Layer 2 of a small transformer language model trained on English Wikipedia (8 layers, counted from 0, width 128).
A neuron adds its activation times its output weights to the MLP's output. To switch it off is to set its activation to zero at one token and run the rest of the model.

Output weights of the MLP neurons that the questions are about. A number n stands for (n - 128) times 0.0039.
n25: 150, 144, 147, 79, 115, 158, 91, 123, 137, 69, 94, 176, 121, 188, 132, 192, 83, 149, 141, 198, 138, 204, 93, 162, 118, 124, 130, 149, 108, 183, 164, 117, 100, 88, 107, 98, 85, 168, 89, 137, 165, 184, 145, 96, 170, 120, 130, 136, 164, 124, 99, 146, 165, 130, 101, 137, 100, 120, 152, 142, 113, 82, 105, 114, 98, 109, 128, 136, 93, 144, 142, 88, 116, 142, 127, 147, 73, 154, 56, 102, 102, 162, 145, 128, 139, 134, 152, 81, 129, 183, 134, 126, 109, 133, 201, 119, 104, 123, 151, 120, 137, 156, 118, 161, 131, 111, 110, 140, 128, 108, 139, 109, 148, 132, 151, 124, 105, 110, 170, 94, 87, 62, 55, 106, 145, 161, 126, 157
n49: 109, 165, 114, 137, 39, 142, 100, 115, 151, 126, 98, 103, 158, 126, 118, 151, 95, 123, 148, 120, 146, 178, 106, 138, 126, 166, 127, 122, 109, 90, 124, 54, 101, 110, 126, 140, 146, 120, 133, 125, 191, 136, 107, 142, 159, 125, 142, 192, 158, 197, 89, 141, 97, 140, 123, 127, 169, 155, 108, 125, 90, 160, 151, 128, 97, 145, 61, 151, 126, 170, 132, 111, 82, 153, 138, 164, 93, 133, 110, 128, 96, 163, 76, 202, 145, 124, 133, 160, 132, 107, 103, 199, 154, 126, 117, 135, 79, 146, 94, 132, 185, 164, 96, 97, 129, 96, 144, 157, 186, 101, 148, 136, 69, 129, 106, 112, 102, 144, 129, 131, 146, 101, 80, 78, 183, 55, 103, 155
n71: 95, 115, 156, 186, 154, 138, 108, 86, 135, 128, 59, 81, 139, 154, 96, 124, 190, 88, 137, 96, 57, 158, 161, 115, 124, 130, 137, 116, 193, 168, 155, 102, 199, 153, 102, 98, 126, 112, 123, 80, 46, 120, 97, 148, 133, 133, 127, 101, 112, 96, 189, 70, 157, 126, 101, 150, 159, 176, 123, 107, 114, 93, 115, 166, 136, 112, 148, 122, 89, 161, 70, 144, 79, 125, 88, 74, 122, 65, 157, 149, 109, 142, 138, 167, 98, 154, 160, 119, 83, 63, 184, 140, 144, 182, 138, 133, 147, 132, 137, 112, 135, 84, 129, 231, 65, 130, 143, 160, 140, 130, 211, 136, 160, 200, 146, 116, 69, 129, 134, 130, 141, 162, 96, 90, 122, 153, 59, 151
n86: 95, 171, 133, 168, 133, 119, 112, 103, 173, 140, 124, 163, 76, 161, 104, 163, 187, 155, 125, 136, 128, 120, 194, 100, 146, 89, 152, 181, 155, 164, 104, 130, 129, 125, 129, 141, 155, 104, 94, 142, 132, 148, 105, 133, 119, 158, 134, 154, 79, 154, 122, 120, 129, 122, 74, 153, 141, 154, 122, 84, 142, 48, 132, 112, 150, 68, 119, 145, 119, 162, 142, 129, 53, 151, 176, 126, 169, 139, 128, 92, 118, 124, 163, 130, 102, 152, 115, 157, 110, 161, 140, 91, 158, 126, 130, 160, 106, 165, 106, 112, 80, 152, 84, 94, 107, 106, 87, 144, 144, 162, 65, 172, 127, 149, 104, 126, 158, 175, 57, 133, 145, 116, 77, 83, 122, 140, 118, 107
n90: 64, 153, 88, 90, 133, 84, 181, 144, 93, 100, 67, 114, 66, 102, 80, 104, 184, 91, 108, 178, 166, 86, 132, 105, 179, 141, 160, 116, 105, 140, 167, 81, 117, 121, 160, 166, 175, 117, 136, 137, 113, 131, 106, 61, 140, 133, 111, 114, 163, 164, 159, 196, 103, 142, 149, 139, 161, 115, 106, 117, 134, 57, 163, 130, 139, 87, 118, 149, 117, 59, 107, 116, 183, 137, 187, 114, 95, 159, 167, 130, 128, 101, 135, 160, 151, 136, 194, 128, 135, 133, 107, 163, 132, 52, 170, 155, 160, 161, 172, 113, 141, 134, 113, 91, 111, 119, 155, 105, 195, 131, 118, 146, 153, 182, 97, 139, 118, 150, 144, 108, 109, 101, 64, 70, 180, 132, 105, 125
n91: 88, 94, 103, 118, 135, 157, 151, 90, 83, 178, 114, 140, 138, 151, 116, 156, 128, 115, 102, 153, 92, 111, 115, 93, 143, 148, 100, 144, 113, 197, 125, 136, 117, 118, 150, 78, 93, 167, 147, 117, 138, 126, 129, 134, 174, 135, 119, 155, 220, 142, 158, 145, 108, 61, 73, 149, 135, 121, 95, 69, 164, 118, 155, 178, 153, 73, 171, 103, 169, 152, 135, 91, 125, 113, 126, 108, 127, 172, 86, 142, 134, 163, 134, 114, 154, 99, 136, 136, 144, 132, 135, 158, 115, 109, 103, 160, 132, 135, 156, 104, 137, 114, 121, 166, 193, 105, 111, 162, 120, 121, 104, 204, 132, 146, 85, 94, 125, 77, 69, 56, 186, 147, 101, 145, 116, 88, 160, 103
n141: 164, 145, 123, 96, 119, 104, 154, 115, 177, 88, 132, 122, 112, 171, 154, 83, 122, 151, 182, 127, 127, 52, 154, 145, 112, 85, 66, 191, 145, 147, 112, 126, 131, 128, 165, 114, 42, 136, 156, 116, 123, 143, 121, 94, 134, 175, 172, 110, 166, 145, 129, 168, 116, 122, 137, 109, 124, 108, 133, 105, 128, 132, 141, 115, 187, 171, 101, 95, 91, 99, 117, 148, 70, 122, 146, 101, 155, 102, 144, 146, 132, 104, 113, 107, 81, 99, 181, 149, 92, 150, 163, 138, 129, 147, 159, 133, 117, 225, 171, 138, 114, 113, 111, 95, 138, 82, 121, 145, 150, 109, 173, 50, 124, 135, 124, 199, 158, 120, 71, 96, 114, 81, 163, 114, 146, 109, 124, 120
n156: 160, 135, 120, 150, 78, 91, 98, 87, 150, 170, 137, 126, 174, 162, 136, 138, 139, 156, 57, 173, 137, 103, 183, 157, 140, 83, 151, 99, 109, 147, 179, 131, 186, 130, 103, 104, 99, 60, 112, 118, 125, 118, 72, 90, 107, 99, 155, 124, 134, 166, 106, 70, 107, 136, 146, 96, 141, 132, 152, 96, 100, 144, 130, 120, 142, 159, 133, 163, 179, 150, 125, 114, 70, 152, 142, 128, 150, 150, 149, 100, 117, 137, 120, 114, 122, 139, 149, 182, 144, 142, 121, 78, 142, 173, 113, 176, 135, 193, 138, 104, 86, 100, 155, 130, 135, 155, 112, 111, 141, 204, 105, 150, 102, 98, 165, 78, 108, 60, 158, 59, 185, 134, 107, 222, 81, 114, 115, 81
n220: 78, 91, 115, 100, 112, 157, 123, 161, 138, 173, 57, 128, 119, 145, 109, 122, 116, 131, 159, 145, 123, 98, 84, 101, 117, 163, 140, 109, 110, 134, 125, 88, 83, 133, 154, 105, 136, 169, 122, 128, 105, 189, 154, 134, 118, 101, 135, 182, 157, 127, 103, 74, 119, 203, 118, 136, 107, 93, 137, 149, 157, 111, 131, 163, 134, 216, 113, 138, 148, 131, 170, 121, 80, 139, 162, 131, 143, 167, 93, 132, 105, 129, 167, 175, 111, 143, 143, 111, 133, 169, 33, 11, 127, 131, 149, 152, 110, 147, 126, 96, 233, 101, 118, 83, 106, 95, 143, 161, 144, 150, 55, 117, 125, 191, 114, 168, 133, 98, 108, 172, 81, 188, 147, 109, 158, 117, 95, 116
n228: 140, 146, 82, 138, 121, 131, 132, 134, 158, 119, 122, 134, 103, 156, 99, 160, 99, 100, 184, 124, 158, 82, 147, 123, 105, 109, 73, 149, 170, 141, 64, 69, 126, 113, 150, 110, 96, 104, 150, 152, 116, 129, 76, 135, 138, 155, 156, 135, 73, 139, 122, 157, 68, 72, 127, 138, 65, 78, 135, 162, 175, 132, 156, 132, 119, 116, 109, 110, 123, 129, 168, 157, 127, 145, 112, 102, 103, 86, 161, 163, 129, 170, 134, 111, 125, 110, 82, 139, 169, 169, 153, 156, 138, 121, 104, 177, 108, 95, 134, 85, 153, 70, 131, 176, 149, 155, 92, 173, 194, 109, 139, 105, 86, 163, 166, 116, 142, 178, 121, 147, 169, 162, 118, 120, 162, 75, 88, 90
n241: 118, 147, 136, 140, 171, 172, 172, 120, 109, 115, 163, 87, 74, 175, 84, 76, 184, 135, 144, 149, 141, 69, 157, 143, 136, 92, 145, 149, 156, 118, 111, 140, 126, 143, 92, 116, 180, 155, 117, 125, 179, 137, 115, 161, 66, 159, 142, 155, 166, 89, 172, 120, 88, 88, 139, 147, 111, 110, 97, 65, 115, 112, 160, 139, 73, 67, 131, 163, 88, 157, 170, 167, 146, 163, 146, 112, 173, 108, 132, 139, 112, 159, 67, 156, 99, 106, 153, 93, 157, 128, 176, 88, 54, 136, 152, 143, 132, 73, 121, 101, 132, 102, 113, 112, 102, 123, 140, 134, 124, 118, 147, 124, 103, 90, 156, 141, 140, 168, 120, 143, 139, 122, 141, 60, 106, 138, 115, 143
n244: 91, 113, 134, 113, 69, 149, 188, 146, 198, 100, 120, 189, 41, 113, 194, 159, 140, 97, 157, 107, 126, 155, 96, 162, 91, 87, 127, 121, 129, 96, 96, 53, 138, 136, 137, 162, 90, 182, 193, 143, 158, 131, 115, 145, 163, 134, 114, 158, 164, 153, 92, 111, 86, 152, 104, 100, 148, 162, 114, 159, 139, 139, 138, 115, 111, 131, 80, 129, 78, 132, 124, 115, 131, 138, 133, 168, 116, 125, 161, 77, 118, 93, 142, 122, 139, 75, 105, 80, 121, 103, 90, 133, 208, 126, 132, 167, 112, 107, 161, 116, 180, 118, 132, 53, 111, 128, 142, 155, 82, 144, 172, 135, 107, 124, 109, 162, 192, 183, 109, 98, 133, 148, 130, 134, 145, 102, 119, 115
n245: 97, 151, 130, 169, 162, 130, 163, 158, 200, 121, 117, 128, 136, 156, 149, 76, 140, 122, 144, 164, 133, 114, 112, 122, 97, 97, 145, 121, 164, 147, 95, 162, 175, 95, 117, 107, 120, 114, 177, 122, 103, 198, 96, 116, 113, 126, 74, 139, 87, 149, 119, 135, 100, 206, 143, 153, 119, 120, 130, 105, 83, 104, 114, 130, 107, 160, 158, 132, 121, 103, 102, 90, 65, 140, 87, 90, 125, 148, 81, 174, 113, 111, 94, 140, 167, 177, 43, 160, 171, 118, 111, 79, 84, 159, 140, 173, 156, 115, 111, 105, 180, 58, 132, 83, 139, 146, 76, 101, 173, 137, 109, 170, 202, 119, 139, 109, 149, 121, 106, 112, 116, 129, 109, 169, 177, 109, 65, 145
n246: 201, 97, 170, 137, 151, 80, 119, 104, 163, 227, 116, 151, 101, 105, 142, 129, 113, 144, 102, 137, 149, 85, 111, 196, 196, 153, 165, 98, 100, 89, 148, 124, 115, 128, 134, 108, 114, 93, 136, 78, 123, 102, 106, 144, 107, 145, 99, 142, 159, 100, 136, 173, 160, 147, 187, 142, 127, 150, 146, 136, 181, 115, 110, 125, 133, 140, 116, 101, 127, 70, 119, 87, 113, 103, 86, 133, 117, 138, 198, 108, 118, 134, 72, 162, 103, 92, 130, 127, 116, 169, 78, 89, 248, 156, 59, 77, 111, 115, 127, 72, 187, 94, 166, 178, 130, 68, 144, 175, 133, 138, 118, 167, 87, 109, 169, 170, 77, 132, 94, 150, 158, 175, 128, 127, 99, 89, 114, 72
n261: 89, 117, 195, 133, 101, 117, 112, 100, 171, 143, 116, 207, 89, 174, 126, 167, 108, 84, 89, 97, 139, 150, 163, 143, 179, 173, 152, 76, 119, 161, 162, 145, 169, 104, 165, 160, 78, 69, 120, 184, 145, 144, 119, 113, 69, 135, 107, 113, 182, 154, 152, 122, 144, 105, 124, 103, 92, 137, 101, 161, 113, 108, 98, 125, 81, 115, 131, 150, 175, 134, 126, 120, 82, 150, 126, 243, 119, 105, 119, 138, 108, 93, 137, 99, 134, 113, 141, 70, 121, 134, 107, 77, 143, 109, 87, 96, 158, 171, 123, 143, 140, 104, 180, 114, 179, 51, 155, 153, 121, 141, 163, 68, 117, 137, 108, 112, 167, 150, 169, 177, 129, 130, 111, 83, 100, 187, 101, 79
n300: 127, 120, 147, 149, 106, 120, 128, 90, 110, 116, 186, 92, 130, 130, 158, 121, 115, 142, 166, 145, 157, 117, 116, 117, 175, 133, 140, 131, 149, 112, 137, 128, 156, 148, 92, 121, 66, 48, 154, 141, 140, 147, 129, 161, 106, 123, 141, 145, 138, 156, 114, 197, 124, 119, 153, 97, 80, 178, 137, 91, 111, 134, 96, 100, 140, 127, 131, 108, 106, 165, 182, 81, 55, 160, 97, 162, 129, 125, 153, 110, 145, 124, 151, 131, 131, 36, 84, 178, 178, 125, 125, 156, 86, 140, 143, 180, 109, 150, 90, 91, 147, 109, 101, 118, 137, 139, 141, 151, 181, 157, 135, 105, 123, 112, 157, 170, 167, 186, 83, 102, 116, 94, 156, 59, 64, 131, 58, 130

Each question names a token from some text and the token that comes next. It shows the activations a of the neurons there, in the order above. A number n stands for (n - 128) times 0.046.

Then comes g, the gradient of the next token's log-probability with respect to the MLP's output, scaled to length 1. A neuron's effect is roughly proportional to its activation times (output weights . g). A number n stands for (n - 128) times 0.0028.

" We", then "e"
a: 128, 119, 128, 128, 128, 119, 128, 131, 128, 122, 131, 124, 128, 128, 128, 128
g: 107, 166, 127, 140, 152, 123, 151, 100, 135, 128, 104, 150, 88, 188, 140, 147, 103, 186, 156, 141, 136, 112, 118, 70, 127, 147, 117, 167, 125, 114, 116, 70, 127, 97, 102, 115, 163, 141, 143, 173, 91, 126, 95, 194, 187, 161, 166, 149, 95, 136, 75, 145, 96, 112, 163, 113, 147, 84, 78, 160, 110, 144, 41, 156, 128, 80, 129, 109, 136, 122, 147, 144, 110, 200, 121, 123, 102, 85, 141, 116, 123, 134, 160, 117, 126, 95, 144, 96, 187, 121, 120, 135, 101, 114, 153, 73, 103, 110, 156, 145, 143, 179, 121, 136, 80, 93, 48, 121, 140, 167, 137, 122, 165, 111, 157, 133, 131, 114, 174, 168, 188, 167, 142, 162, 110, 82, 82, 66
Which neuron, switched off, raises the next token's probability most? n228

"y", then "mon"
a: 128, 157, 128, 128, 128, 128, 129, 128, 128, 128, 125, 174, 129, 128, 140, 128
g: 160, 129, 163, 118, 134, 110, 108, 170, 153, 145, 174, 162, 78, 185, 134, 106, 145, 165, 150, 86, 129, 165, 175, 95, 210, 117, 103, 55, 85, 106, 154, 115, 99, 117, 124, 157, 192, 86, 169, 144, 110, 118, 141, 135, 119, 97, 172, 170, 108, 118, 171, 183, 123, 94, 107, 78, 123, 175, 162, 72, 155, 109, 111, 119, 115, 136, 139, 159, 114, 119, 144, 146, 108, 101, 118, 155, 152, 159, 121, 80, 183, 98, 137, 155, 143, 61, 136, 131, 139, 124, 159, 159, 129, 97, 85, 121, 99, 104, 61, 100, 121, 173, 132, 155, 132, 151, 134, 140, 110, 139, 145, 119, 143, 144, 150, 58, 91, 69, 149, 115, 164, 121, 95, 80, 135, 65, 137, 91
Switching off which neuron hurts the next token most? n49

"in", then "."
a: 116, 128, 128, 142, 123, 128, 128, 128, 128, 125, 128, 123, 128, 128, 128, 114
g: 156, 119, 83, 170, 113, 65, 86, 157, 167, 108, 139, 92, 124, 158, 119, 130, 88, 126, 114, 197, 154, 140, 103, 169, 155, 181, 82, 118, 166, 100, 176, 179, 144, 139, 88, 120, 71, 152, 93, 90, 150, 132, 132, 133, 144, 145, 116, 115, 61, 165, 141, 111, 80, 128, 108, 90, 108, 183, 214, 98, 70, 125, 149, 120, 119, 96, 136, 92, 110, 134, 202, 155, 117, 110, 116, 116, 125, 137, 132, 144, 112, 121, 145, 170, 130, 150, 75, 138, 150, 127, 109, 122, 149, 131, 37, 66, 145, 115, 147, 155, 75, 177, 123, 96, 122, 178, 144, 112, 109, 136, 95, 125, 133, 133, 167, 136, 186, 174, 130, 118, 141, 152, 107, 159, 147, 114, 121, 92
Which neuron, switched off, raises the next token's probability most? n300

" ", then "ne"
a: 131, 128, 147, 128, 128, 130, 133, 136, 128, 134, 128, 110, 128, 128, 128, 128
g: 120, 123, 162, 120, 168, 143, 111, 100, 129, 178, 114, 152, 200, 61, 128, 86, 156, 150, 137, 134, 90, 85, 79, 166, 98, 164, 126, 117, 122, 83, 118, 161, 102, 130, 167, 143, 112, 167, 160, 106, 140, 151, 111, 96, 181, 81, 124, 122, 118, 128, 152, 88, 151, 153, 42, 131, 145, 183, 159, 104, 116, 159, 101, 156, 124, 97, 159, 135, 115, 147, 82, 146, 103, 111, 81, 169, 189, 106, 125, 78, 89, 149, 111, 112, 130, 104, 131, 144, 131, 83, 158, 178, 94, 120, 121, 110, 198, 144, 82, 126, 120, 100, 165, 157, 165, 110, 164, 119, 136, 133, 133, 144, 87, 176, 69, 108, 168, 203, 75, 111, 85, 126, 153, 107, 109, 119, 157, 146
Switching off which neuron hurts the next token most? n71

"in", then "an"
a: 131, 128, 128, 111, 128, 128, 128, 128, 128, 128, 128, 128, 127, 128, 128, 128
g: 132, 119, 157, 150, 126, 96, 163, 58, 145, 111, 99, 103, 142, 143, 120, 101, 53, 106, 135, 133, 133, 124, 123, 148, 149, 165, 106, 172, 95, 82, 113, 122, 117, 119, 152, 138, 50, 78, 165, 125, 138, 117, 90, 56, 113, 146, 166, 177, 74, 102, 123, 160, 128, 167, 78, 145, 174, 164, 179, 137, 110, 192, 67, 146, 161, 147, 154, 171, 116, 156, 202, 129, 143, 86, 91, 136, 105, 98, 112, 184, 94, 144, 136, 142, 121, 140, 148, 127, 138, 118, 118, 99, 155, 173, 104, 122, 80, 155, 131, 124, 112, 128, 66, 160, 152, 177, 164, 165, 80, 156, 101, 112, 136, 120, 153, 156, 183, 71, 126, 131, 85, 127, 119, 84, 155, 114, 134, 139
Switching off which neuron hurts the next token most? n86

"za", then " G"
a: 128, 128, 128, 92, 128, 128, 128, 132, 128, 128, 146, 128, 130, 128, 128, 128
g: 160, 145, 101, 129, 92, 102, 107, 139, 152, 124, 142, 180, 130, 195, 80, 100, 149, 124, 130, 124, 148, 122, 111, 145, 126, 81, 128, 156, 205, 160, 98, 130, 148, 126, 135, 140, 80, 133, 119, 164, 162, 155, 25, 144, 122, 185, 154, 145, 129, 95, 150, 92, 35, 46, 118, 174, 110, 143, 133, 89, 155, 149, 101, 112, 86, 139, 152, 172, 82, 123, 114, 133, 198, 136, 155, 105, 129, 138, 116, 105, 139, 184, 126, 89, 108, 174, 115, 127, 124, 143, 106, 106, 76, 121, 103, 125, 53, 132, 135, 122, 107, 153, 182, 135, 129, 107, 95, 141, 134, 137, 125, 104, 121, 161, 139, 134, 142, 139, 45, 170, 109, 170, 159, 144, 127, 129, 108, 164
Switching off which neuron hurts the next token most? n241

" Ka", then "tri"
a: 128, 128, 128, 128, 130, 126, 128, 128, 129, 128, 166, 128, 128, 128, 128, 128
g: 126, 203, 169, 129, 161, 210, 91, 134, 81, 141, 134, 112, 153, 132, 96, 165, 168, 129, 169, 59, 106, 112, 146, 156, 146, 116, 110, 78, 134, 105, 81, 119, 156, 74, 134, 143, 145, 149, 129, 79, 141, 150, 146, 93, 105, 122, 74, 93, 138, 120, 114, 192, 128, 135, 110, 123, 129, 90, 117, 109, 111, 105, 119, 85, 99, 112, 91, 107, 112, 129, 100, 181, 121, 144, 150, 172, 128, 106, 148, 78, 131, 117, 116, 131, 129, 127, 143, 157, 91, 134, 103, 155, 128, 181, 245, 169, 161, 142, 163, 155, 140, 134, 171, 100, 148, 71, 162, 58, 136, 100, 170, 96, 104, 161, 137, 116, 83, 97, 123, 137, 139, 123, 165, 96, 100, 132, 180, 119
Switching off which neuron hurts the next token most? n241

"ka", then "wa"
a: 128, 128, 128, 86, 128, 144, 128, 134, 128, 128, 146, 133, 128, 128, 128, 128
g: 128, 98, 155, 141, 147, 142, 100, 84, 101, 108, 117, 128, 123, 115, 117, 134, 155, 135, 53, 139, 70, 109, 139, 99, 162, 194, 115, 87, 108, 128, 125, 126, 90, 94, 169, 98, 125, 98, 124, 120, 165, 159, 137, 127, 96, 96, 114, 150, 148, 123, 83, 136, 136, 97, 115, 81, 94, 178, 158, 117, 177, 160, 101, 156, 147, 144, 100, 116, 119, 168, 153, 82, 124, 111, 147, 177, 120, 155, 73, 115, 135, 161, 122, 167, 176, 149, 178, 102, 57, 133, 191, 161, 81, 131, 112, 145, 141, 190, 99, 106, 93, 161, 75, 216, 154, 107, 170, 91, 165, 79, 157, 147, 123, 179, 112, 133, 157, 148, 131, 118, 87, 93, 123, 107, 95, 192, 143, 141
Switching off which neuron hurts the next token most? n91

"Y", then "E"
a: 128, 128, 128, 128, 128, 128, 128, 128, 133, 125, 128, 128, 128, 158, 128, 128
g: 195, 144, 155, 160, 102, 184, 123, 144, 125, 137, 168, 138, 92, 121, 117, 140, 176, 139, 135, 69, 122, 77, 142, 143, 141, 78, 164, 110, 148, 158, 103, 83, 114, 163, 154, 131, 146, 92, 145, 137, 195, 106, 124, 142, 172, 124, 99, 107, 194, 137, 91, 120, 153, 140, 120, 132, 106, 93, 105, 134, 169, 66, 158, 112, 128, 148, 127, 107, 138, 118, 126, 136, 142, 123, 126, 128, 60, 169, 164, 139, 166, 67, 115, 77, 129, 103, 115, 176, 94, 99, 100, 133, 122, 155, 162, 161, 124, 144, 139, 144, 164, 74, 158, 155, 123, 130, 58, 138, 52, 134, 79, 112, 141, 132, 190, 80, 40, 150, 161, 147, 136, 98, 100, 142, 146, 85, 92, 156
Switching off which neuron hurts the next token most? n246

" |", then " January"
a: 128, 128, 118, 128, 134, 131, 126, 162, 128, 139, 129, 128, 128, 128, 128, 128
g: 135, 168, 113, 108, 92, 86, 134, 69, 149, 67, 134, 93, 182, 147, 161, 107, 148, 103, 101, 99, 128, 98, 121, 95, 78, 82, 97, 141, 150, 107, 226, 166, 118, 150, 113, 90, 135, 159, 160, 173, 130, 101, 174, 97, 124, 122, 173, 122, 87, 138, 116, 140, 160, 165, 156, 139, 160, 125, 143, 112, 111, 143, 119, 138, 125, 125, 127, 140, 134, 121, 128, 136, 114, 151, 157, 199, 166, 158, 122, 114, 91, 169, 183, 109, 162, 153, 167, 138, 81, 99, 174, 121, 138, 116, 44, 141, 128, 147, 98, 116, 78, 166, 159, 118, 143, 52, 75, 131, 99, 110, 127, 114, 79, 150, 127, 182, 165, 109, 183, 118, 125, 124, 160, 98, 98, 151, 80, 96
Switching off which neuron hurts the next token most? n156

"cu", then "es"
a: 128, 128, 137, 119, 128, 128, 128, 128, 128, 128, 128, 128, 128, 128, 128, 128
g: 180, 140, 137, 132, 138, 121, 92, 181, 125, 90, 155, 109, 99, 99, 80, 86, 191, 112, 88, 128, 123, 90, 109, 120, 131, 140, 146, 140, 149, 173, 97, 79, 156, 101, 163, 125, 156, 79, 105, 148, 101, 156, 131, 112, 181, 122, 118, 119, 146, 122, 116, 161, 121, 188, 121, 150, 148, 98, 188, 161, 96, 111, 125, 132, 176, 137, 176, 158, 182, 61, 130, 106, 107, 154, 130, 70, 121, 94, 99, 124, 132, 117, 191, 137, 100, 177, 115, 189, 89, 72, 89, 135, 192, 139, 113, 133, 142, 143, 141, 143, 99, 143, 124, 142, 161, 97, 110, 130, 127, 75, 144, 145, 149, 86, 141, 166, 64, 113, 81, 85, 145, 81, 156, 162, 67, 115, 148, 176
Switching off which neuron hurts the next token most? n71

" attack", then "s"
a: 128, 131, 134, 128, 128, 128, 56, 128, 128, 128, 128, 128, 128, 128, 128, 138
g: 134, 61, 115, 149, 98, 81, 188, 95, 120, 159, 83, 105, 149, 91, 139, 145, 143, 77, 142, 137, 140, 139, 156, 167, 122, 156, 119, 124, 125, 92, 132, 180, 113, 163, 102, 99, 156, 144, 204, 56, 123, 107, 117, 141, 128, 108, 134, 130, 131, 96, 135, 104, 158, 170, 123, 143, 128, 121, 87, 72, 127, 193, 104, 155, 184, 90, 97, 90, 153, 135, 102, 192, 135, 111, 208, 90, 162, 112, 162, 148, 81, 117, 111, 123, 100, 157, 112, 107, 172, 164, 152, 60, 159, 106, 103, 149, 138, 81, 94, 124, 133, 127, 108, 73, 104, 154, 99, 128, 160, 134, 145, 114, 80, 109, 149, 105, 167, 112, 127, 166, 104, 175, 156, 176, 119, 189, 144, 109
Switching off which neuron hurts the next token most? n141

" per", then "form"
a: 128, 128, 107, 127, 128, 128, 125, 126, 121, 105, 125, 128, 132, 128, 128, 128
g: 127, 139, 160, 167, 104, 105, 123, 161, 175, 139, 60, 89, 131, 122, 195, 127, 97, 143, 68, 135, 98, 141, 102, 197, 84, 136, 137, 134, 151, 143, 148, 166, 139, 146, 110, 72, 111, 103, 126, 181, 80, 106, 92, 110, 142, 115, 173, 151, 64, 94, 149, 135, 111, 63, 145, 124, 148, 145, 118, 111, 87, 211, 143, 175, 141, 101, 167, 137, 108, 105, 71, 106, 108, 144, 105, 139, 85, 110, 89, 127, 156, 135, 150, 149, 171, 163, 162, 148, 158, 165, 116, 128, 101, 100, 106, 69, 109, 112, 142, 113, 70, 146, 148, 121, 151, 122, 149, 113, 138, 171, 140, 175, 122, 169, 35, 119, 179, 107, 143, 162, 109, 164, 156, 107, 102, 138, 109, 138
Switching off which neuron hurts the next token most? n228

"mo", then "ot"
a: 128, 128, 128, 128, 128, 128, 128, 128, 128, 128, 128, 128, 154, 128, 116, 128
g: 176, 106, 105, 88, 142, 171, 64, 156, 113, 123, 156, 139, 164, 94, 113, 128, 142, 134, 124, 150, 117, 147, 126, 93, 114, 89, 185, 144, 130, 139, 133, 83, 131, 126, 140, 137, 194, 77, 181, 154, 152, 127, 101, 166, 188, 176, 167, 107, 151, 159, 82, 137, 117, 199, 105, 138, 139, 112, 83, 106, 127, 50, 143, 122, 144, 154, 143, 96, 135, 95, 127, 120, 132, 179, 100, 126, 113, 85, 152, 139, 173, 88, 110, 106, 93, 117, 137, 66, 127, 94, 101, 134, 144, 145, 128, 145, 99, 172, 130, 107, 128, 46, 179, 120, 132, 164, 64, 96, 116, 146, 125, 134, 175, 105, 145, 126, 40, 106, 124, 124, 106, 157, 106, 132, 140, 139, 170, 202
Switching off which neuron hurts the next token most? n245

" 2", then "27"
a: 128, 81, 128, 129, 128, 137, 114, 128, 128, 128, 128, 128, 128, 128, 128, 128
g: 129, 114, 149, 95, 118, 188, 99, 100, 112, 129, 111, 101, 168, 128, 83, 136, 144, 125, 162, 108, 50, 112, 134, 165, 151, 161, 103, 80, 169, 172, 125, 83, 169, 95, 116, 101, 138, 107, 101, 152, 156, 74, 160, 142, 136, 128, 90, 110, 175, 82, 122, 75, 168, 151, 124, 126, 147, 92, 160, 140, 174, 76, 138, 122, 75, 48, 112, 122, 113, 68, 139, 153, 149, 124, 131, 163, 149, 108, 143, 129, 144, 183, 134, 140, 143, 115, 155, 147, 150, 164, 128, 123, 100, 161, 159, 187, 182, 181, 131, 127, 133, 107, 142, 118, 143, 127, 182, 102, 106, 65, 77, 153, 130, 127, 107, 148, 76, 152, 167, 143, 163, 119, 94, 178, 88, 155, 64, 89
Switching off which neuron hurts the next token most? n49

"s", then "la"
a: 174, 128, 128, 128, 128, 128, 128, 128, 128, 119, 128, 128, 128, 127, 128, 117
g: 153, 99, 178, 96, 92, 142, 149, 161, 115, 146, 133, 113, 118, 148, 134, 136, 56, 154, 165, 93, 151, 178, 112, 159, 76, 163, 117, 91, 128, 176, 134, 140, 175, 171, 175, 130, 117, 124, 120, 111, 124, 143, 155, 167, 122, 116, 82, 154, 115, 63, 147, 112, 197, 92, 107, 78, 68, 104, 107, 89, 87, 156, 76, 123, 70, 173, 132, 124, 87, 114, 137, 138, 143, 156, 191, 150, 140, 99, 114, 156, 123, 144, 124, 71, 109, 176, 144, 113, 113, 91, 117, 111, 147, 147, 193, 118, 59, 171, 111, 82, 97, 130, 204, 127, 146, 116, 110, 100, 92, 138, 142, 147, 125, 147, 153, 166, 110, 145, 108, 155, 153, 81, 145, 114, 126, 113, 101, 189
Switching off which neuron hurts the next token most? n25

"er", then " Si"
a: 128, 128, 128, 128, 128, 128, 128, 128, 105, 128, 128, 128, 130, 128, 125, 128
g: 162, 161, 152, 145, 117, 128, 113, 90, 204, 119, 181, 114, 106, 154, 160, 178, 68, 115, 115, 153, 117, 185, 141, 91, 122, 79, 93, 142, 202, 122, 145, 100, 132, 121, 106, 116, 97, 119, 112, 112, 114, 105, 186, 119, 72, 169, 109, 158, 141, 118, 157, 156, 179, 175, 149, 109, 98, 63, 141, 142, 124, 188, 97, 121, 130, 136, 145, 102, 87, 132, 44, 101, 164, 93, 111, 167, 108, 110, 118, 105, 153, 124, 109, 118, 73, 126, 124, 125, 162, 165, 161, 161, 120, 122, 106, 110, 112, 114, 144, 115, 165, 77, 89, 116, 134, 159, 104, 124, 123, 94, 75, 142, 145, 127, 162, 102, 75, 123, 190, 73, 129, 130, 130, 161, 194, 129, 162, 175
Switching off which neuron hurts the next token most? n220

"p", then "and"
a: 137, 128, 128, 128, 128, 128, 128, 128, 128, 128, 128, 128, 128, 128, 128, 128
g: 137, 120, 109, 158, 113, 128, 112, 165, 123, 134, 165, 120, 150, 88, 95, 117, 172, 66, 147, 105, 111, 93, 129, 114, 115, 61, 104, 131, 101, 121, 161, 136, 183, 105, 133, 77, 178, 149, 149, 105, 131, 137, 229, 100, 125, 112, 141, 163, 149, 130, 85, 126, 146, 154, 95, 154, 88, 106, 160, 74, 65, 142, 140, 135, 125, 99, 131, 189, 142, 88, 157, 119, 137, 139, 140, 136, 119, 97, 123, 177, 81, 176, 148, 103, 105, 101, 150, 161, 87, 178, 111, 107, 141, 122, 72, 118, 194, 211, 165, 187, 139, 175, 115, 121, 148, 100, 132, 87, 69, 83, 93, 132, 143, 99, 143, 98, 147, 171, 137, 148, 136, 127, 177, 94, 102, 102, 123, 140
Which neuron, switched off, raises the next token's probability most? n25